Layer 4 of a small transformer language model trained on English Wikipedia (8 layers, counted from 0, width 64). Numbers have three digits each and are written without spaces.
A neuron adds its activation times its output weights to the MLP's output. To switch it off is to set its activation to zero at one token and run the rest of the model.

Output weights of the MLP neurons that the questions are about. A number n stands for (n - 500) times 0.0011.
n20: 422559762325557140366341453305191496470506628655449531210630231476584563528189400614448439670249497564429633380581470790490432571465506478520368408423351481542339700643410596785629590460597536
n22: 598466507319594322498634464585629555241812409181340553522394447532786466371476303475669580512555497743529457548262608364360268567480459516379406645525683321679703539654451485478398506700363375
n25: 438399385593399428460468429500320427702263228378691653526511678668595443527712545354344413624441610313387721604532447481530459709311403361586380426549362383527510583682670539449462618391721599
n35: 445490748443607463542700309625561605389460399488489555483563400601539486591507288571597564266401366514441756513491676448501354451523576559331586564601493443648572742347470427392570463421538244
n48: 492160433667395483514371468703360607266260403671272540559548361553485349630381618426401439445758644400460571719244450478678656364568450257412274507746717457568605348726445577483569342659532427
n51: 438629567342365515469382453507554582437600690520431312492563583731479447680533230383562506408456514534397746838427500876501331684633389558458523390561315379430475496477375455556570558532542553
n65: 602619354434622807655561332372460315572498571489322706589261457497325568594395636423221533709422280364500273434488386516537325510167468465632490508542420551328545394497632313635366392650662547
n79: 518335595504595485697638510541523629449435242442707526563454435404502587325264661490472462598446597502354293215400317378623399458670731434483296448459432611473494498615520358323476559447280608
n85: 519606351537447382587520628583528400199468516685596632634464680622494387307522496204507458569558357447501241318360395265290040445572404595580558454702481660587326705597515486380602641646538375
n108: 679744548499543429308334467476599750405356490509473555458493842580465618320492488440444236413886478399384691725582457363534289577712703556694548524409523549465274418386438623590249647522616589
n110: 440498514521388765889472358502671503367554565640639560523299462924376625555411567488617414486335246363613734550250438761587341757698389429426317444552416494398324342323511305338383619536516333
n111: 354516370685533635553637333537629571527484562456581382519602386538686363535514387444319641568615770400671374366598465393496619398569509428255566409515445469505444547494466582437481428386500519
n124: 508672589315475573426443411550524643378587474432417496604444405705563582631618607444583601442339603523396898501700469899583386453500419618446435516663512395449558510438514478540423358374329390
n127: 561456541331562431452469461432465406445508492534422499392502117793362550457581528529378633508551546482510367438504517323532479438367531596447547459410488619522473579463521421600631452386320521
n134: 514484394454599416502331596424411328535544465555450728387563436768670443290608564555580564506481337413431496789386412624297480377667406348719544406552482253443370572626614587836662630559492381
n177: 479581431604412602552455454365572333438532466478325557428567692619393504510616649494235454485624485575482460539271716591150587672414561562425518527596563620448326756349320437474538515589209689

Each question names a token from some text and the token that comes next. It shows the activations a of the neurons there, in the order above. A number n stands for (n - 500) times 0.012.

Then comes g, the gradient of the next token's log-probability with respect to the MLP's output, scaled to length 1. A neuron's effect is roughly proportional to its activation times (output weights . g). A number n stands for (n - 500) times 0.001.

" from", then " 2006"
a: 530497500606504414512480481504525496539501490073
g: 471453507575635352688449504398675726456555635504541473585488319617378377373394552664595639348524556590343663464573609318700570373618485349569298239530372751678466525434382443640386570520436185
Which two neurons, each switched off alone, lower its probability most, in order? n177, n35

" in", then " Man"
a: 513497446581501257504519497496508505501491510082
g: 661448631559323468527606539391485557618337532423545532472257583359627575338503470464690404366186521235671514484326516491188222556425582465557688458512490264549459443628472535315626307521530588
Which neuron, switched off, lowers the next token's probability most? n177

" 2004", then "/"
a: 489462508489515484522536519487576356698519488473
g: 448464407499407672466692639617391346426505521710416656381451550623235518591576508557434305519573525234733686434498244420551613577435608359472542639612621431265474590399735413374611590632720436
Which neuron, switched off, lowers the next token's probability most? n110

" |", then " No"
a: 526494526475514475508488532510513482530479547484
g: 654330491689458414386538663380491358516495309675490394371423549572950603286526349462574498419523524377464484398445543458369525358460667864531525412627579522386498671435454598698472590519281514
Which neuron, switched off, lowers the next token's probability most? n134

".", then " They"
a: 469359500485500477465511502495484318392491495505
g: 549420610603374488410528442358284399612823466130415216533501530550569526525436749527597432559357628691321385574652535534404512638540488469488530582577641486337630394557707501563548653442696700
Which neuron, switched off, raises the next token's probability most? n22

"k", then " Em"
a: 500514480479498503493315496525510325499035494512
g: 544404421568466430639623470391622544417249458599682467703447426471487322304385582618297506369356556491486565473693381709398444428450684408681672721596644200389270388478575448314350511437575413
Which neuron, switched off, lowers the next token's probability most? n127

"S", then " St"
a: 513483554436472518480526522511545469503086496482
g: 476447462572632458411641752381422314606369516187593490448473644640545620361541704423457473243334323337518583599229546484200473608461713578495512361402569363393580296523493595472544444613509364
Which neuron, switched off, lowers the next token's probability most? n127

" World", then " America"
a: 526479486498501478518534510551510357450473485513
g: 411216307352505873398299407550445395456570547515354408247601433418421416476412599518693477562353487462455509658602616489504561495541586409459317653525499671494570634653442543323458427645128585
Which neuron, switched off, raises the next token's probability most? n108

"|", then " 1984"
a: 501534512588502361481500436492489482510493490485
g: 290721587333630539563574447434587528356394573280465530462267350592511429459487440729602663345663271545700438433491509464393460430516629435559549283317587638710314410614565347310552265507659476
Which two neurons, each switched off alone, lower its probability most, in order? n35, n51

"|", then " 1989"
a: 501528510606499340473500438497495504512495482473
g: 299731462357802517650530288605496558305514714393559528290355430556326488437473451709550571519474503613456442546708452445277685441647466503616567233492332609657416447537464356281460391496639519
Which neuron, switched off, lowers the next token's probability most? n35

" Lor", then "i"
a: 511530486486522493502515570523439506465508538543
g: 652599584675409621562549617591573353355459743659387570612653595234395636483517375428532252727440487481515531562705534557458454387473484366525280582632320678367444676570397660429534692766586446
Which neuron, switched off, raises the next token's probability most? n22

" critic", then "ised"
a: 497526485490413456488508488483483576497500487478
g: 530409317506370580489453504496476247407748794348691647459723371518586388395605248476376674483556446536649550442525439387549492702563601535428441465590623778664681613411609336481454418576378694
Which neuron, switched off, lowers the next token's probability most? n111

"|", then "\n"
a: 493485481476498533460484518485506500527555476507
g: 629558390221497383254550355698472502538642657303538489291576516559542634583694469689678534466505566465268401510583353588485649622563590208512519344342549455594283312530431491424456441342499724
Which neuron, switched off, lowers the next token's probability most? n65

" day", then " ("
a: 529524501477524507489436527756533142496499482513
g: 519584473614581732500529368395426519472363405570481389407274594414575440362483690629672386527350725356430437471504333514597331441661659196549708386764442281405699466529529508635574690451514661
Which neuron, switched off, lowers the next token's probability most? n108

" also", then " abandoned"
a: 505483563502507470475496503449526505494510513519
g: 405284903399428538578595551409549569637781361550676445584706456359562518383319583552310519295459319463619510523444461480500622520441617334407314558473460663506510422387371502421405727254562399
Which neuron, switched off, raises the next token's probability most? n25

" a", then " two"
a: 522506510505505484490479488476473524504500504529
g: 607578439671462465476476522445411521584554380372328580565635443427624568339392368429740320304274164581566512697651609683511436515438360637366201661449465502599383366358542336480529628593450680
Which neuron, switched off, raises the next token's probability most? n111

" was", then " commissioned"
a: 518492517500492333483448494449522564533498517491
g: 317502448494500458537347295247625416381370262372541571340534468523377665483426306536715703295522547541535478314377541588446643451401544690622560285665462306306540350537324442646499295422626500
Which neuron, switched off, lowers the next token's probability most? n108

".", then "\n\n"
a: 482376500512499398473514493444499329442503486446
g: 455483273529337356422620335692502356608500760747446670449553502410638512449692573604451343548594216419557634544532394512506313467471284256583539339506362487407227511504532619597582406418345643
Which neuron, switched off, lowers the next token's probability most? n22

" This", then " road"
a: 485494623499530310522489511484516529498504496525
g: 647578684515633424211601772568319477599370461540532439413571503507617518610415671265419313403371342415573579432215681358396549692396292504379394490655561372488493420630663666524567466561655409
Which neuron, switched off, lowers the next token's probability most? n25

"d", then ","
a: 511498508383484475478426531511529327504485488499
g: 483595641619458332544559518730474650467587564584451548383389595332721585653577432524722509559612270488488423579803223572534432511349316561290452571351586490701731378407355310449568557440479658
Which neuron, switched off, raises the next token's probability most? n35

"ist", then " attack"
a: 492521481397500555501241498483500354497494491499
g: 596318648338570664375397673312511493493359502504577687486646546360422418674566564477349627263592556430481680550393654497715677637344422517391350322661385657642516313392505575336266676516576500
Which two neurons, each switched off alone, lower its probability most, in order? n79, n111

" Jo", then "di"
a: 464527493509546432499509491501457520462480504517
g: 431641644504454639468504509603576635495577758437489535721335545380330372382316538585539437294685484185376410547480427359264511426616499476660676493399485563276660532200459534549528575521244472
Which neuron, switched off, lowers the next token's probability most? n20

" Li", then "z"
a: 450527475500514484501508508535493521473469550557
g: 672546566441368630833369475670577356440396555545449744438693462464439469499737385343628535761493365536574637492437510421541425363649330457343674424421538500728496412423649411368568363670695335
Which two neurons, each switched off alone, lower its probability most, in order? n20, n134

"t", then "ume"
a: 434483497519517472496528442529487425445503558525
g: 509314528577384654539514367515832633669282266435706587466647378559593628295391289362331630531555480586672450387345498348511682510342481562526600688408688540508360470568402298535463497595404423
Which neuron, switched off, lowers the next token's probability most? n20

" to", then " At"
a: 548511443690499460508499502512529509522502495446
g: 517394570557554482454517369446367406724305226433560373535507598484488581472536712713744375585270280286501672446438673436283309348436507340460537436387623272474525443647564349327599490614462501
Which neuron, switched off, lowers the next token's probability most? n35

"M", then "iss"
a: 470518520503519485786517501543482513460490492292
g: 552577299503344768479504449285387547643575722243377593703693446397356586513362326402662366678509290569344436620433412379503254534655470617683400593468479534571545652408685488504377449574512529
Which neuron, switched off, lowers the next token's probability most? n65

" was", then " to"
a: 494511544493559437487481485429519582527500472508
g: 824629482435541584643715288297342662451460623544602436596321569450571626602789536646484447547562512525568445573270572495507523517619474560451200460391364642468776567498345303622535427550612614
Which neuron, switched off, lowers the next token's probability most? n134

".", then " |"
a: 477268486498490476436498495479494465500492487497
g: 459620445638495575731590549598472451476703594570364459444402532426615590558278576628364435520391104458520500594538674581567363729785370603516533360548323492394601619315374409381429607348731581
Which neuron, switched off, raises the next token's probability most? n65

" development", then "s"
a: 461502466516503503500506513480504391516488424499
g: 475614585406467366603525389642391611524540703336548497717400501469463630354578466509352459470463584790432374537662546469575509388499442744283556475610881394395623508818688383293472585411468462
Which two neurons, each switched off alone, lower its probability most, in order? n134, n20

" federal", then " government"
a: 501497508498488461529518465525506477522481453501
g: 274328346478446377553454356341708450229412517641689827633359632477378367569432201527574479643502646590525368512664592634506462355421691437655528504364444511441613588484618493327535360602433541
Which neuron, switched off, raises the next token's probability most? n85

" base", then " had"
a: 501491487510515491478421502479503327504412467501
g: 602516547415443495521442689434609249402695322468606647531291637598585690678183412402695374382548222466337490626644609461412429434417471644402361534411488518337533451337369517626677308546547421
Which two neurons, each switched off alone, lower its probability most, in order? n111, n79

" United", then " Kingdom"
a: 527495522490507540490559472450500266614456512510
g: 581315499575476386743557844332615511616517379604460420620523508524701564453775555704513558571451605356393510505574506432300303555283451532509897333574451625457557509468413461346547685583512486
Which neuron, switched off, lowers the next token's probability most? n108

",", then " in"
a: 514494356493493527490517499460540506504504489538
g: 470564369495585513607485556427395388351660909421375701612434710460796376435456335514611485449705346526423722539257436703433477495548373470507515545615454328488651490513367347317602528383594570
Which two neurons, each switched off alone, lower its probability most, in order? n51, n110

"irl", then "ing"
a: 526497527486489487505526509573511343520513401485
g: 318582527443604566322515561420420529415435402362398523456701389537518348440481474689442816704558409397755617472469264506357493411331542306786358616436222588539673594519421293418420565498594534
Which neuron, switched off, raises the next token's probability most? n134

" |", then " Ap"
a: 498546534506497408502503442483493506511513526525
g: 589507492864481422441497275398684432943356537653394590456566579501510430540478486488530494661564367404439627609371476547450541760430349447276513512522628487715510425481361397322272606412561460
Which neuron, switched off, lowers the next token's probability most? n25

"MA", then "S"
a: 525460491498498501508502525523508491626334447340
g: 483263576568582214369288191503581280482438349550464369470237441560465630230584360387436465450548325367662494457533454288494470555543475509385590415688490547553532450777665647398442641539496539
Which neuron, switched off, raises the next token's probability most? n124

" to", then " h"
a: 527515469441608446513484501472512550508511472513
g: 470365601547651455522407459488580410667499482472538643592499503355365490616647271271419266596482514479660534452355506561369448475565527502342325497890395686099386568517538658435692540457483342
Which neuron, switched off, lowers the next token's probability most? n48

" State", then " Cos"
a: 506520496521491400484529494528485427512353500543
g: 535371490374318441335438426290659369517435277439629391476614457532482610253562358496319556530685574275389532507383589428276560529475666536615339239613699405650471445573255628469458512590295344
Which neuron, switched off, lowers the next token's probability most? n177

"ess", then "ed"
a: 533480503405557510496506449485539673520538509480
g: 365592664543616514637491743475546554455578777377381567371351489329537642550374302636344556443685421646519602387735438434440438397382482387815367237484816556441573408553565510532507571365516476
Which neuron, switched off, raises the next token's probability most? n111

" 4th", then " Runner"
a: 492514437527520597468532481526442516475508513460
g: 628350615306551409413434478331484540650264412490573424718549607540488566476626300378532569406483636480287501412514519492214827454460578642583520306519598338449471228702713559632389465570364604
Which neuron, switched off, raises the next token's probability most? n25